Layer 2 of a small transformer language model trained on English Wikipedia (11 layers, counted from 0, width 64).
A neuron's activation on a vector x is SiLU(gate . x) times (in . x), where the dot is the dot product.

Input weights of the MLP neurons that the questions are about. A number n stands for n times 0.019.
n8 gate: -2 -43 -30 7 -48 45 -18 7 -16 1 -34 1 28 -1 32 60 -4 36 25 22 4 -21 30 56 16 6 -16 19 25 -2 -46 -7 -13 64 65 -13 -14 17 -22 7 47 5 -2 -59 -25 20 55 -20 -60 -5 21 4 27 47 -53 -16 -27 -5 18 18 24 -1 8 32
n11 gate: -16 6 6 -19 34 -21 28 -49 19 30 -6 25 -18 78 -16 3 16 -28 32 22 -26 -1 41 -3 16 -23 -12 6 -28 -31 9 4 -53 -19 34 10 -2 17 32 -21 4 36 4 48 -35 -1 -3 19 -1 11 -22 -1 26 -19 -5 -44 1 -22 10 30 -46 -5 2 -18
n16 gate: -22 44 16 -17 28 15 23 94 -1 13 -18 0 -12 -39 6 -3 6 1 -3 1 21 -1 11 -2 -26 -6 -17 2 -72 0 64 4 1 9 24 -10 29 -29 9 8 -38 -27 22 -2 2 19 -3 -30 15 14 7 2 43 8 12 -10 36 -27 10 -20 34 -8 6 -23
n22 gate: -2 -2 -8 -21 21 20 5 51 6 -20 36 51 17 -29 -19 16 15 -29 -13 28 7 -29 7 -29 -8 22 -12 3 6 -8 -8 39 -19 8 14 2 -43 -3 -23 3 -8 -36 15 -33 42 20 37 25 -28 1 -40 36 30 12 -10 -12 18 -55 21 -1 10 31 16 5
n26 gate: 30 65 -60 -13 10 -22 -27 27 20 -3 5 0 11 -3 28 21 -8 22 -51 10 -4 60 -19 11 -28 40 1 19 -2 8 -17 -34 50 6 -13 -32 -4 40 32 6 2 35 30 -1 -16 -12 -18 18 11 -39 -7 1 -19 15 25 -4 -11 -4 -1 12 -17 16 23 62
n51 gate: -2 -16 -31 19 9 -26 -44 41 -47 -5 -7 12 -41 2 -3 5 -4 -4 6 32 -27 -26 -26 8 17 -25 -5 1 -3 -1 8 45 -40 22 -13 -2 -1 6 -17 -26 4 10 -19 11 -30 14 -16 -10 25 -34 -55 -23 -49 6 -15 -10 -32 34 15 37 22 -31 53 2
n52 gate: -12 -8 -11 -38 -7 4 -14 1 -13 6 -2 -33 28 -44 6 23 33 13 -24 -15 -28 9 -2 36 -52 25 -4 -32 23 3 3 -40 -13 10 -10 -19 -7 -10 3 28 -1 -49 10 -10 -20 -40 12 10 14 -29 -33 -19 23 -20 54 -22 13 11 4 -24 7 -21 -14 18
n58 gate: 10 39 -9 -37 11 -4 0 12 -10 -39 26 -4 -12 -3 20 7 6 5 -18 0 6 3 13 10 -12 -4 0 -11 -3 -4 13 -27 -9 3 26 7 -11 28 -3 -2 15 10 9 13 -15 17 4 -21 14 26 5 -11 -1 -27 2 -1 -4 1 11 -21 -5 -15 -8 15
n59 gate: 25 -4 -54 -6 0 -40 -29 27 23 40 -1 -15 -9 -11 33 16 -16 -45 -31 -5 34 41 7 -2 47 11 -23 -29 -24 13 -10 -7 2 -13 -35 34 14 -26 4 24 14 9 36 45 -3 -3 12 -11 -24 16 6 11 45 -27 -7 8 -29 -28 6 39 -15 -1 -10 -25
n61 gate: -30 39 33 -43 -25 -27 -25 -36 24 28 -4 67 -11 6 -19 26 -14 1 68 72 27 6 -27 -11 26 18 8 -7 -3 -45 -17 -17 -2 23 -4 -10 16 -18 -15 0 -44 39 -31 5 1 13 1 4 40 -7 0 5 -31 12 25 32 31 7 -46 17 -55 11 -27 -47
n63 gate: 3 -48 26 6 -27 49 -45 -42 -17 -11 -24 -7 8 -5 -3 38 -28 38 41 43 6 -52 36 35 7 -7 29 29 4 -33 -62 -28 -38 53 64 -16 6 1 7 -23 49 15 -12 -52 -41 12 20 -55 -44 -47 8 16 13 66 2 -20 -22 41 -19 49 2 17 -1 49
n64 gate: 32 26 -15 -26 17 -33 -30 -8 6 -15 59 38 -7 6 38 -13 -11 -6 -29 -17 7 -11 6 4 -46 -19 21 31 -22 0 -12 -69 -28 7 52 -5 -41 -11 14 35 2 28 12 -56 -5 33 -20 -10 -31 9 18 -9 -25 2 -21 35 9 -6 35 7 14 15 27 -48
n75 gate: -40 27 -38 -6 17 -17 -48 10 -24 -21 82 -30 6 26 -18 9 13 26 2 -34 -44 -6 -6 49 -17 7 0 26 -29 13 -27 -24 -4 -26 -19 18 -30 -8 48 -4 -36 -32 -24 -35 -10 -8 -33 -55 50 -7 -46 -31 -20 -21 25 -25 -33 1 -6 -35 -35 40 -11 40
n80 gate: -25 -18 40 20 22 -23 0 -4 3 -10 21 -15 -1 3 -27 43 -17 12 -6 -9 -29 -15 0 20 -22 48 -15 -1 -42 23 21 -21 -42 -35 37 73 39 -48 23 -41 -5 -21 18 16 -62 14 -11 -16 -72 -60 -2 -21 -8 18 -7 16 4 11 -52 -22 44 4 -26 -8
n83 gate: 1 -9 -16 -3 6 14 -6 -18 26 22 67 -43 19 -18 -35 10 -5 16 -27 -40 44 12 14 -18 24 19 12 -9 -40 -41 -35 18 -18 -4 42 -23 47 32 33 8 -9 21 32 23 -14 -25 -32 -73 -5 24 -22 -30 -45 -3 -12 6 15 -26 -1 21 -38 61 -2 -24
n84 gate: -20 4 -23 3 -7 -3 2 -9 -31 -7 23 -3 -32 32 53 48 19 -16 13 -37 22 30 52 23 -20 -34 -54 -9 -33 13 -9 28 -13 -8 10 6 2 7 10 -28 0 31 54 -11 -40 -2 -25 -18 14 -15 -10 64 -29 8 28 10 1 22 -15 -19 -20 18 -13 14
n89 gate: -21 26 9 20 -11 -31 -15 -14 71 0 0 -16 -13 15 -30 -23 7 -10 -57 25 -4 -5 9 9 -18 -19 -21 11 -11 -17 57 2 -5 -20 -29 -4 -20 -29 -5 13 50 46 -3 -10 2 -7 -5 -34 -32 1 -34 25 -9 -4 -20 61 -27 -30 6 -30 -12 -20 -30 0
n104 gate: 18 45 12 27 32 -6 -17 12 31 0 27 1 19 7 3 -8 -30 22 -24 59 7 15 -38 -32 16 35 -4 -14 -35 25 32 -15 32 22 39 38 21 -54 -38 -30 10 20 -13 -11 12 -49 9 14 1 -11 -28 26 -34 12 22 7 17 -58 -8 -16 1 17 0 31
n106 gate: -10 -16 2 33 5 0 -9 42 4 27 -25 35 -7 34 -44 11 40 -6 27 26 -24 0 8 53 11 -28 27 -18 17 32 -41 -3 -17 36 -38 -2 -9 15 -26 4 52 15 24 -49 7 28 -18 -1 -28 -24 6 4 5 35 6 16 -7 12 -28 30 -39 -6 -9 40
n107 gate: -4 12 21 5 23 7 10 5 -1 12 -18 31 28 -32 -19 -2 53 -13 71 16 -25 -17 -15 24 -22 10 -4 20 24 -36 -4 17 3 -9 12 14 8 -24 0 -31 -6 -42 -6 39 -12 -26 -6 -29 21 6 -17 -1 -6 33 22 -19 15 -29 -10 -5 32 -49 -18 7
n117 gate: 10 -11 -24 4 -10 0 29 11 -15 -1 -44 54 1 33 -16 36 34 -11 13 38 19 -6 -26 6 1 -1 45 11 2 -2 -15 -16 2 24 11 33 -18 5 -2 5 -5 -6 5 20 46 3 -1 -29 9 -24 24 12 6 -37 -31 -10 -42 13 33 -5 8 -43 9 -46
n120 gate: -14 13 27 -16 31 23 15 -16 42 10 35 30 23 6 -33 -22 21 2 -43 3 -41 -4 26 -43 0 21 16 31 -35 26 -8 -6 -26 17 -8 10 -2 34 21 -4 -5 -27 44 40 -13 42 -34 39 -21 -42 8 -41 34 -2 57 -21 -4 -2 -48 20 -3 -64 -20 6
n122 gate: 6 2 -21 50 22 -48 8 23 38 29 -59 -38 -24 18 -40 -32 15 -27 26 -11 27 -7 74 -21 28 -33 -38 22 7 22 20 7 1 -17 -11 32 -36 -25 -47 -11 27 -2 25 23 -1 4 31 -2 0 -28 3 18 48 2 -17 -37 7 -5 -2 -2 14 7 -29 -26
n123 gate: 18 -1 -43 23 -19 10 22 5 8 31 10 17 -11 -8 5 67 -29 -4 6 10 -14 11 65 7 -30 13 21 11 11 0 -58 -4 36 -37 -35 4 19 2 41 -78 -16 20 18 19 25 16 -3 -8 -2 -24 -24 -8 3 14 -2 -23 16 -4 -2 34 -39 8 36 12
n8 in: 0 -46 -36 12 -21 49 -29 18 -36 11 -40 -13 13 7 14 72 -1 30 34 22 6 -38 24 55 6 -12 -12 1 43 -4 -42 -13 11 56 29 -1 -3 15 -15 11 47 -4 -7 -67 -13 37 38 -17 -70 19 50 0 46 25 -33 -14 -46 2 48 10 36 -1 -2 37
n11 in: -61 36 -2 -12 33 11 39 -34 -17 30 -5 2 11 43 -8 50 27 -11 85 18 10 4 38 7 -34 -32 -6 -30 9 -19 11 -21 -26 22 64 23 7 20 50 -17 9 -21 -3 32 -9 -22 2 0 -26 -17 -28 -12 42 1 -15 -10 10 -6 -18 13 -11 14 -14 -44
n16 in: -31 34 0 -5 8 11 36 45 -14 13 -19 -12 6 -21 -19 -22 7 28 3 -5 -8 -36 40 -6 -31 18 -43 -15 -80 25 25 22 23 1 33 14 51 -2 38 7 -60 -30 20 -11 -3 -7 -5 -10 -25 -14 -37 -7 9 -10 10 16 20 -36 -6 21 -16 21 -17 -12
n22 in: 2 14 -28 -17 12 -10 3 2 -23 3 -1 27 31 30 -7 38 -3 10 7 17 -27 32 11 14 -2 56 13 -21 11 -18 1 57 -25 15 3 -25 27 32 -31 22 -71 11 40 -31 -11 25 32 39 18 10 -23 26 -13 61 -18 -40 32 -8 26 12 -26 7 55 25
n26 in: -7 -19 0 -15 1 -41 -29 7 10 50 -12 -37 -4 53 17 8 -35 -16 -43 19 -33 7 -37 22 -58 -24 9 -9 21 26 -19 0 -1 8 -50 -44 9 -37 -6 44 0 22 -39 10 1 36 -39 29 -29 44 19 24 3 5 20 17 -26 -18 8 28 4 34 -6 59
n51 in: 5 0 34 22 -8 12 61 17 38 -1 -14 -18 -10 5 19 13 31 12 12 -32 -12 53 39 -30 -14 52 24 30 -19 32 9 -7 18 18 25 0 -32 3 27 48 -4 -33 -24 -28 -14 -5 25 -5 -3 10 -16 21 11 -8 -18 -48 7 -17 -43 -26 18 44 -20 -7
n52 in: 68 -2 -21 -59 -7 4 16 -5 14 -11 12 32 59 -33 18 8 43 -11 -23 -12 -31 -22 14 25 -12 29 17 -39 0 -24 12 -10 7 -10 -26 -11 28 -14 12 -5 -52 -36 -4 15 13 -36 1 47 13 -14 -25 -37 23 -17 14 -35 10 36 22 -1 -3 18 13 10
n58 in: 2 -11 -6 -25 3 18 -5 -11 -9 -24 12 13 -30 -20 22 6 13 2 -21 14 33 4 45 11 7 -3 -8 -7 7 -2 2 2 -7 14 20 26 2 32 -29 23 -11 18 19 19 10 17 -5 -27 -2 -4 -2 -24 -1 -20 3 21 -9 -4 -32 -5 24 -3 7 -4
n59 in: 19 24 44 27 -32 3 9 -58 -6 14 16 27 37 33 -26 -4 -20 13 -19 86 -46 -22 -36 -35 -64 -6 11 45 41 23 -9 -1 3 -16 10 -9 -19 -2 -6 -51 -42 -15 -40 8 -1 13 -11 51 -21 9 -19 55 8 16 -22 -17 15 -15 -16 -18 -2 12 -11 67
n61 in: -6 -7 -16 0 -56 -15 1 -63 21 -32 7 33 2 11 4 2 7 1 6 12 -33 9 34 32 7 -60 -39 16 -58 -38 56 31 -12 31 10 -27 -4 36 -12 -5 -1 11 -7 -8 28 24 -24 3 12 -10 -20 64 10 -55 28 -20 8 3 -19 44 -18 27 -6 -35
n63 in: -21 -16 -3 1 -18 26 4 -32 -2 -47 -20 1 -12 19 -11 53 -48 56 28 43 8 -13 18 27 -5 6 -30 13 -30 -14 -45 10 1 64 37 -25 -27 -3 -4 6 30 3 14 -80 -8 51 10 -59 -71 -9 54 42 -6 18 -40 -79 -8 48 -5 -2 0 14 -6 58
n64 in: 40 -8 1 -29 2 -13 8 -24 -19 42 35 21 32 -14 24 -2 -24 -17 -10 -1 31 6 -33 11 -31 -33 -16 10 -24 -12 -17 -33 -16 -2 35 -2 -49 -22 -4 23 47 -12 2 -16 -14 16 -24 9 -34 -6 64 10 43 -43 -26 50 27 -12 -18 9 11 49 56 -22
n75 in: 17 -7 5 1 -19 31 -22 0 -17 3 -26 35 37 -19 -29 -27 34 14 19 -19 -49 16 -57 34 -5 -26 29 -37 4 2 -16 -6 97 5 -34 -12 -43 35 28 -24 10 -13 -25 -5 6 0 0 45 40 2 22 -37 4 -25 55 -30 28 2 9 -13 -66 20 22 30
n80 in: -27 -26 61 23 43 -18 -16 -1 33 12 8 13 5 40 -8 -14 -2 -11 15 -13 -11 -3 -48 38 -13 -42 -23 -17 -37 1 -37 -4 -25 -4 69 27 31 -1 38 -36 24 -35 19 -20 -9 -21 -24 -45 16 18 -22 -3 -45 20 0 -12 -21 30 -10 -32 -2 8 -65 -33
n83 in: 3 17 -45 -10 41 0 -13 25 -21 -44 68 -7 18 10 19 11 3 -15 -2 11 1 -11 7 12 -19 25 -19 29 -4 -18 -10 -25 -19 -40 21 -4 -18 39 -31 8 -35 -3 0 4 7 -16 6 -12 -34 21 -44 15 23 -29 -56 -16 2 12 13 29 -31 58 -18 -35
n84 in: -1 35 -32 -36 13 17 -75 -10 27 3 21 -23 -31 -11 -11 -27 46 38 -26 -16 4 -14 -24 25 12 -22 -21 -23 0 -26 33 31 11 34 41 53 -41 14 28 2 -21 -35 1 13 4 -25 -11 -52 -25 -12 -41 -51 -38 -2 16 15 -3 25 2 8 62 -3 -18 29
n89 in: 34 9 32 24 34 4 1 32 31 7 17 20 26 -48 12 0 36 42 30 26 -9 -45 2 19 38 0 21 -6 -12 11 -34 -58 4 27 31 10 31 54 47 -19 19 -26 -17 -30 -6 -15 -43 -13 -39 -31 -43 5 12 -2 -22 -37 3 18 20 28 65 43 20 -26
n104 in: -29 18 32 -6 -12 2 -6 42 -42 -10 -16 -7 1 36 54 -6 -25 10 7 -35 -15 -36 5 -19 20 6 -38 -18 14 22 -31 10 -57 -3 -46 16 21 10 17 20 33 -37 50 25 -1 25 37 0 -19 39 -3 -23 49 -4 2 13 17 44 -13 -7 -14 5 7 -19
n106 in: -44 -5 -22 26 15 -32 -26 55 -42 45 -3 0 40 -1 -21 -24 51 -14 -28 42 13 19 -17 49 -33 -4 -44 -23 32 61 -21 -14 -26 43 -41 9 -38 35 -28 8 -24 13 63 8 14 -30 -11 45 -46 14 -26 11 2 -8 29 18 -12 48 -56 -22 23 -1 -3 38
n107 in: 37 -2 29 38 41 18 31 20 29 42 -6 7 -37 -10 5 36 80 -13 38 19 19 -23 16 34 16 50 10 -10 0 -2 -9 -13 24 -12 36 8 3 -5 -5 -18 36 -3 -25 13 28 -14 -15 2 8 22 29 59 5 27 -11 -31 -13 -37 11 -11 34 10 -39 -23
n117 in: -24 25 2 6 -15 -1 12 15 16 -1 8 1 32 17 17 -19 18 -23 33 55 39 -29 -3 14 -8 8 -19 -33 21 9 34 -5 -1 5 -2 10 -18 12 -11 -23 -18 -40 40 31 17 27 -10 -23 -29 -10 14 -66 17 16 -3 -3 27 -16 10 -53 18 -25 -15 25
n120 in: 7 -32 64 16 -19 8 13 -5 27 23 21 32 35 1 -14 32 30 5 -5 37 -38 -19 14 -40 -2 -2 -12 24 -9 11 -4 -56 20 -31 -48 -6 10 12 12 -56 51 -9 47 47 -13 27 -44 14 8 -32 7 -48 -6 20 56 -22 -17 15 -4 14 -14 -46 -8 -10
n122 in: 1 43 16 -41 -29 15 -23 -14 -48 10 -9 -35 -28 64 -7 13 10 -50 -39 -34 1 -12 -6 11 -10 3 2 -13 21 11 -48 -33 32 -49 -35 -50 16 23 16 -12 -67 -8 -1 2 17 8 -42 -18 -24 -8 -10 -15 -25 -1 -10 -21 4 27 11 -1 -30 -5 10 53
n123 in: -14 -10 -5 31 -18 -35 21 -37 -36 12 -7 9 -37 2 -27 20 -3 -15 9 34 -5 7 25 10 22 -3 -2 -14 2 -31 -19 32 -10 -44 12 8 -16 -43 48 -33 27 -14 -20 21 64 -46 -3 -24 12 34 0 18 -32 77 -31 7 20 20 -9 -1 -70 10 22 32

Each question shows a token from some text and the vector x that enters the MLP there. A number n stands for n times 0.026.

"wro": 8 -35 26 10 4 17 -11 37 -15 -5 -20 30 -13 31 -9 -3 -53 4 -15 49 13 2 3 11 -35 17 12 27 6 -13 -4 10 -13 30 20 -14 32 55 42 -1 14 2 -39 14 -28 -7 -36 5 -20 18 1 -1 12 -25 11 -5 -4 16 38 -23 7 -9 19 -16
Which of these neurons fires most? n63

"7": 24 -17 11 31 24 -8 24 2 -17 2 -9 -13 -29 16 -2 16 -5 22 -14 20 -4 12 23 -22 0 24 -22 -6 -5 -12 22 24 9 -18 -11 20 -3 18 3 15 -14 -21 -35 -22 -29 -18 -16 0 -31 4 23 7 -5 -27 -6 -11 -3 9 16 -4 -13 10 14 5
Which of these neurons fires most? n51

"\n": 4 -15 6 21 25 1 -2 13 6 -10 -9 -22 -9 2 5 -22 20 -2 23 31 20 19 -4 -9 19 -4 -10 41 35 -41 1 -6 0 -29 4 12 25 3 17 4 -22 -15 -27 -9 3 -2 -8 21 -14 -8 -10 25 2 3 22 4 17 12 14 -33 -8 -19 15 -6
Which neuron fires most, and how strongly? n107, at about 5.3

"14": 46 -10 11 37 9 -12 -6 13 -2 1 10 -5 -45 10 4 8 -4 15 -9 12 10 -15 15 -11 -20 34 -27 2 15 -31 17 28 15 -10 -28 12 27 17 18 21 -21 -19 -12 -23 -26 -9 -23 17 -26 9 13 18 -4 -9 -7 12 -8 7 20 23 -35 -12 7 25
Which three neurons fire most, strongest first? n26, n123, n59

"202": 27 -6 6 19 34 13 -35 12 0 -38 -3 -26 -24 12 10 9 -4 5 11 29 5 0 -5 -22 19 25 -2 3 22 -13 11 28 5 22 10 0 45 25 11 56 5 -22 3 13 6 -44 2 12 -39 26 -37 0 -9 -59 22 -2 3 34 19 -14 2 6 25 35
Which two neurons fire most, strongest first? n104, n83

"June ": 15 -23 22 22 7 -16 -10 11 20 17 -6 3 -9 -32 29 -2 1 0 21 16 -5 30 17 -16 -3 14 -8 11 33 -14 5 33 6 -25 15 -5 5 -6 -6 -3 -15 -7 -19 -10 -5 -19 -25 13 -16 5 -14 12 -12 -19 3 13 3 18 -4 -18 11 -29 -5 19
Which of these neurons fires most? n107

".": 3 10 1 4 10 8 9 -7 12 -5 -2 -3 -11 14 17 7 24 -13 -9 46 24 11 25 -10 2 25 -33 21 17 -21 11 13 15 14 19 14 -12 7 -5 -9 -2 -5 -15 -24 6 -19 -30 9 1 17 22 1 -8 -37 -17 6 7 61 6 -46 -4 -10 -7 9
Which neuron fires most, and how strongly? n117, at about 4.9

"|": -6 -8 -13 34 5 -1 0 28 -1 1 1 13 -2 -11 22 4 -20 -7 34 33 -3 20 19 -22 18 -12 -37 40 16 -20 -6 8 11 -13 20 16 -6 -9 1 12 -21 -26 -24 0 15 -10 -10 29 -21 -7 12 -3 -1 -35 15 -3 17 14 16 -39 -10 -2 12 -8
Which neuron fires most, and how strongly? n117, at about 1.4

"These ": -20 -34 8 20 27 9 -34 -1 -4 -9 -12 10 1 -22 -9 -2 2 -10 -11 17 -15 32 -1 15 -17 19 -21 16 7 -31 -16 -26 -12 -7 -37 -14 7 7 2 12 -37 -3 -19 -10 7 -32 5 12 -26 18 -1 9 17 -25 0 7 -12 29 13 -38 2 -13 -5 2
Which neuron fires most, and how strongly? n52, at about 7

"ort": 22 -54 -20 41 18 27 -16 13 11 16 -1 -39 -32 7 -8 47 -13 20 3 14 1 15 -4 5 -11 39 -40 -20 -10 -29 22 -6 7 -14 32 -9 5 36 -1 -11 -5 -20 -7 -32 -21 10 0 22 -47 4 34 25 0 -13 22 -15 0 14 -10 -16 -8 15 -16 -1
Which of these neurons fires most? n8

"ea": 18 -20 9 16 30 42 -11 9 3 -2 3 -6 14 30 -2 19 -27 -22 8 33 27 -6 10 -11 -7 20 -6 16 7 -38 -25 4 3 -6 -22 -15 9 35 8 36 -13 1 -7 -13 -11 -6 -25 4 -26 23 3 -3 20 -14 -1 9 0 15 -10 -14 -4 10 -34 2
Which two neurons fire most, strongest first? n83, n63

"15": 43 -15 10 44 8 -12 1 18 -6 -9 7 -4 -45 9 4 8 -2 15 -14 9 5 -6 15 -11 -23 41 -25 -2 12 -33 19 14 18 -7 -26 14 24 7 18 23 -18 -24 -14 -28 -18 -6 -15 26 -30 11 15 20 4 -3 -8 17 -11 7 15 12 -37 -1 10 24
Which of these neurons fires most? n26

") ": 27 -24 -16 12 39 -13 -12 7 -6 -2 -6 -7 -8 0 -16 -29 -2 2 11 36 2 30 2 19 3 2 -27 11 6 -20 15 -3 5 -14 -13 16 11 11 16 15 -40 3 -15 -8 23 -12 -11 5 -4 -17 -3 -9 14 -17 26 -8 0 7 8 -25 -14 -3 5 7
Which of these neurons fires most? n75

"–": 34 2 -11 -12 23 0 -9 -4 1 -3 -7 -26 -20 -10 28 -2 -11 -7 3 12 15 23 23 -22 1 26 -30 -5 59 -26 3 24 -16 -17 12 3 18 20 11 6 4 0 -22 -7 5 -16 10 2 -7 9 4 -26 11 -26 -13 -7 -19 15 -14 -12 -8 -26 6 9
Which neuron fires most, and how strongly? n58, at about 3.3

"ot": -13 -49 -10 26 7 32 -26 32 -7 16 -21 -7 -21 7 -19 9 -20 2 -11 35 -2 8 -17 -23 18 17 -15 -27 -19 -30 -5 7 1 27 11 16 -10 25 -6 -14 10 9 -15 -48 -17 -10 -16 32 -25 -2 22 4 -8 -11 -2 -6 -3 -2 3 0 -1 -4 -14 28
Which three neurons fire most, strongest first? n8, n63, n106

"li": -16 -32 12 11 4 38 -12 25 -20 -9 -34 5 -25 -11 2 36 -9 -20 -20 23 -20 -14 15 -2 -2 13 -20 -14 6 -29 11 10 10 12 57 -17 -23 32 5 -1 4 -11 -15 -34 -16 -6 -23 -13 4 2 2 38 1 0 32 -8 4 24 0 -32 -7 -31 -10 -18
Which two neurons fire most, strongest first? n63, n8

"3": 14 -9 8 15 18 2 38 8 -15 0 17 -13 -26 -6 -11 26 -26 3 -11 23 1 -10 28 -20 13 17 -19 -6 15 -5 32 28 16 -29 -3 4 -7 36 9 26 -21 -18 -33 -25 -25 -4 -11 5 -17 -16 28 0 21 -2 6 -12 3 12 11 14 -27 1 -5 14
Which neuron fires most, and how strongly? n22, at about 1.6

"0 ": -1 -20 5 5 22 -25 4 1 -13 -1 -3 -12 6 -16 20 -7 6 -10 6 24 -19 9 12 -6 3 14 -30 -12 23 -33 0 9 12 -28 -3 12 -10 19 7 6 -39 -18 -9 -36 -1 -20 5 24 1 -2 0 10 8 -25 9 -8 -11 17 20 -24 -12 12 14 1
Which two neurons fire most, strongest first? n52, n22

"stud": -10 -59 16 -6 -5 22 -33 19 -20 -29 -40 21 -17 -12 4 20 -46 23 -6 35 -1 10 10 -12 4 28 1 -2 -16 -27 -3 -28 -13 14 -2 -14 11 40 -21 22 -19 2 -10 -24 -26 -2 -45 17 -7 1 4 24 19 -16 40 2 -9 23 28 7 -10 -6 -2 4
Which three neurons fire most, strongest first? n63, n8, n61

"7 ": 0 -12 0 20 14 -24 -2 12 -11 16 1 -19 9 -19 2 -1 3 -7 9 32 -19 4 16 -8 -6 16 -32 -7 19 -31 2 17 10 -20 -1 20 -6 23 13 15 -33 -14 -16 -25 -2 -27 -2 27 10 4 -4 2 7 -29 13 0 -9 23 7 -27 -2 15 11 1
Which three neurons fire most, strongest first? n52, n75, n22

"[": 22 -22 31 14 48 -2 -22 29 -10 19 2 32 7 -7 5 -7 10 27 8 33 -22 33 11 14 -38 20 -19 -1 33 -3 -3 -6 2 -27 7 6 -7 30 37 -2 -18 12 -16 14 -20 -17 -16 -23 1 5 28 13 13 -13 5 5 -13 23 12 -13 -8 -40 37 1
Which of these neurons fires most? n107

"Oc": 7 -35 -35 5 11 18 -36 23 0 24 -46 -1 -31 -14 0 13 -12 17 36 23 -17 -2 0 -30 -9 3 -7 2 40 -19 3 -3 -10 -35 28 -1 21 14 -30 5 -17 -24 11 -47 -7 -3 -31 18 -23 7 11 24 -13 -22 -15 -7 -13 46 -1 -16 4 -4 35 -34
Which of these neurons fires most? n8

"iv": 0 -32 -13 23 7 12 5 -6 13 9 -27 -7 -32 -3 -5 -38 -17 11 13 36 -17 1 6 8 -13 13 14 -2 -6 -21 -22 8 8 1 15 -19 9 54 15 -1 14 33 -5 -36 -14 4 -3 25 -14 -20 17 7 15 9 -18 -4 0 -10 29 -27 -1 31 -6 36
Which two neurons fire most, strongest first? n63, n8

"5": 12 -11 12 19 28 -2 35 3 -14 5 -2 -17 -19 8 6 21 -15 5 -12 21 4 -7 30 -14 2 29 -27 -3 5 -11 30 28 7 -20 -13 6 -4 22 1 28 -20 -17 -30 -25 -39 -16 -19 -5 -23 -1 23 8 6 -15 -2 -15 -2 13 26 4 -18 13 6 12
Which neuron fires most, and how strongly? n16, at about 1.3

"2 ": -3 -12 3 14 15 -19 3 10 -8 3 1 -13 7 -22 4 4 1 -9 5 31 -24 7 14 -10 1 13 -30 -14 28 -31 10 10 9 -28 4 16 -13 23 15 12 -35 -18 -17 -26 4 -21 2 24 6 -4 -3 2 16 -19 15 -7 -11 24 11 -18 -17 9 4 2
Which neuron fires most, and how strongly? n52, at about 9.1

"23": 46 -9 12 43 6 0 9 30 -9 -3 5 -1 -64 16 -18 0 1 11 -7 21 3 -20 19 -8 -2 22 -26 -12 24 -9 25 24 9 -17 -7 13 32 30 30 -7 -16 -22 -15 -35 -9 -15 -28 11 -25 -3 1 6 0 -5 1 17 0 4 16 26 -37 1 3 16
Which of these neurons fires most? n123

"\"": -14 -38 2 25 28 1 -11 15 -10 17 10 22 1 11 22 10 0 -18 -8 26 -9 35 3 6 -32 5 -24 25 26 -28 13 -9 5 -14 15 -7 16 10 15 13 -29 -5 -1 -7 -3 1 -8 -6 -18 17 16 16 5 -19 6 16 15 45 17 -26 -7 -12 16 -19
Which of these neurons fires most? n64

"2": 14 -13 2 27 23 -5 31 10 -15 6 15 -12 -32 -2 11 18 -17 10 -11 26 -6 2 23 -16 5 25 -7 1 16 -10 28 26 17 -42 -1 0 1 33 16 13 -15 -19 -39 -13 -8 2 -3 -1 -21 -19 33 -1 17 -2 6 -14 6 15 11 17 -27 5 -15 7
Which of these neurons fires most? n123

"'": 1 -53 20 27 15 16 -6 9 -18 28 17 19 -16 22 -13 9 35 1 -27 23 -9 22 0 31 -32 -13 -18 -5 8 -17 -2 -18 -1 -3 21 -17 -6 8 0 -1 -17 -24 1 -12 5 -10 -4 -9 -16 -7 -12 22 2 -11 10 4 33 28 -34 -10 -11 -17 26 17
Which of these neurons fires most? n106

"(": -7 -4 -2 17 34 -3 -4 6 4 -2 16 -15 1 -3 20 -18 8 21 16 5 -9 14 -13 4 2 -14 -18 -1 27 -6 0 -16 16 -34 26 21 -4 19 17 6 -11 -11 -21 -5 -17 -1 -11 34 -22 7 23 7 19 -24 8 13 -12 50 -7 -12 -36 -34 9 1
Which of these neurons fires most? n75

"16 ": 9 -19 5 9 1 -33 -9 18 -6 22 4 -26 4 -28 2 -10 -4 -1 6 28 -17 -1 8 -12 -5 19 -23 -19 30 -36 7 26 18 -15 7 11 -2 13 7 12 -32 -17 -17 -22 -10 -27 -15 25 -4 3 -16 3 -7 -19 11 4 -17 28 8 -1 -22 12 13 2
Which two neurons fire most, strongest first? n52, n75

"1 ": -8 -10 4 12 6 -20 -5 2 -3 2 -1 -19 4 -24 2 -3 9 -12 15 29 -25 7 13 0 5 11 -44 -10 30 -33 16 8 17 -27 5 11 -13 26 19 16 -39 -19 -14 -28 3 -17 2 25 2 -8 -6 4 21 -26 16 -13 -7 16 8 -18 -20 5 0 -2
Which three neurons fire most, strongest first? n52, n75, n22

"8 ": 0 -12 4 19 16 -24 -2 9 -8 15 5 -16 8 -19 1 0 4 1 10 27 -21 4 17 -5 -3 14 -31 -11 20 -36 2 18 13 -23 2 20 -5 19 11 12 -30 -15 -15 -23 -4 -26 -1 28 6 3 -4 6 11 -31 13 -1 -11 22 11 -27 0 14 7 4
Which three neurons fire most, strongest first? n52, n75, n22

"| ": 2 -1 22 28 21 6 9 -7 -14 -3 -8 -11 -23 -15 5 -14 -7 3 -4 22 10 22 5 1 2 -6 -20 7 33 -13 0 19 8 -4 2 10 13 -2 11 11 -23 -7 -14 -11 -1 4 -19 13 -28 20 6 -5 10 -24 10 -11 -9 17 4 -15 0 -5 7 -1
Which neuron fires most, and how strongly? n120, at about 0.36

"rid": 33 -40 -11 21 -1 27 -32 19 -4 -1 -7 7 -15 21 24 -9 -31 25 -2 35 5 4 11 -20 -39 16 -2 13 15 -32 13 -14 20 27 15 -29 9 19 0 -21 17 -17 -26 0 0 23 -13 13 -50 -6 5 16 15 18 -2 -10 -20 5 5 -22 -43 16 -5 3
Which three neurons fire most, strongest first? n63, n8, n26

"histor": 11 -46 12 -8 -14 4 -3 -2 2 23 -35 26 -16 -1 16 -6 -38 -11 24 44 7 10 9 1 19 8 18 5 -7 -43 11 -12 24 12 5 -25 29 32 5 3 -22 -9 -2 -10 -11 -2 -28 13 -35 -12 23 -9 1 -27 39 -7 19 24 9 -1 -32 29 6 -9
Which neuron fires most, and how strongly? n61, at about 23

"on": 8 -35 -19 14 -18 31 -27 25 12 24 -11 -37 -28 5 -12 22 -8 7 10 36 -1 22 -1 0 -11 28 -39 -1 4 -21 21 -7 24 -16 29 -7 -19 23 -5 -21 5 -4 -28 -31 -25 1 -29 -1 -14 12 4 7 -23 -16 29 -36 -4 11 2 2 -11 13 -3 -1
Which of these neurons fires most? n63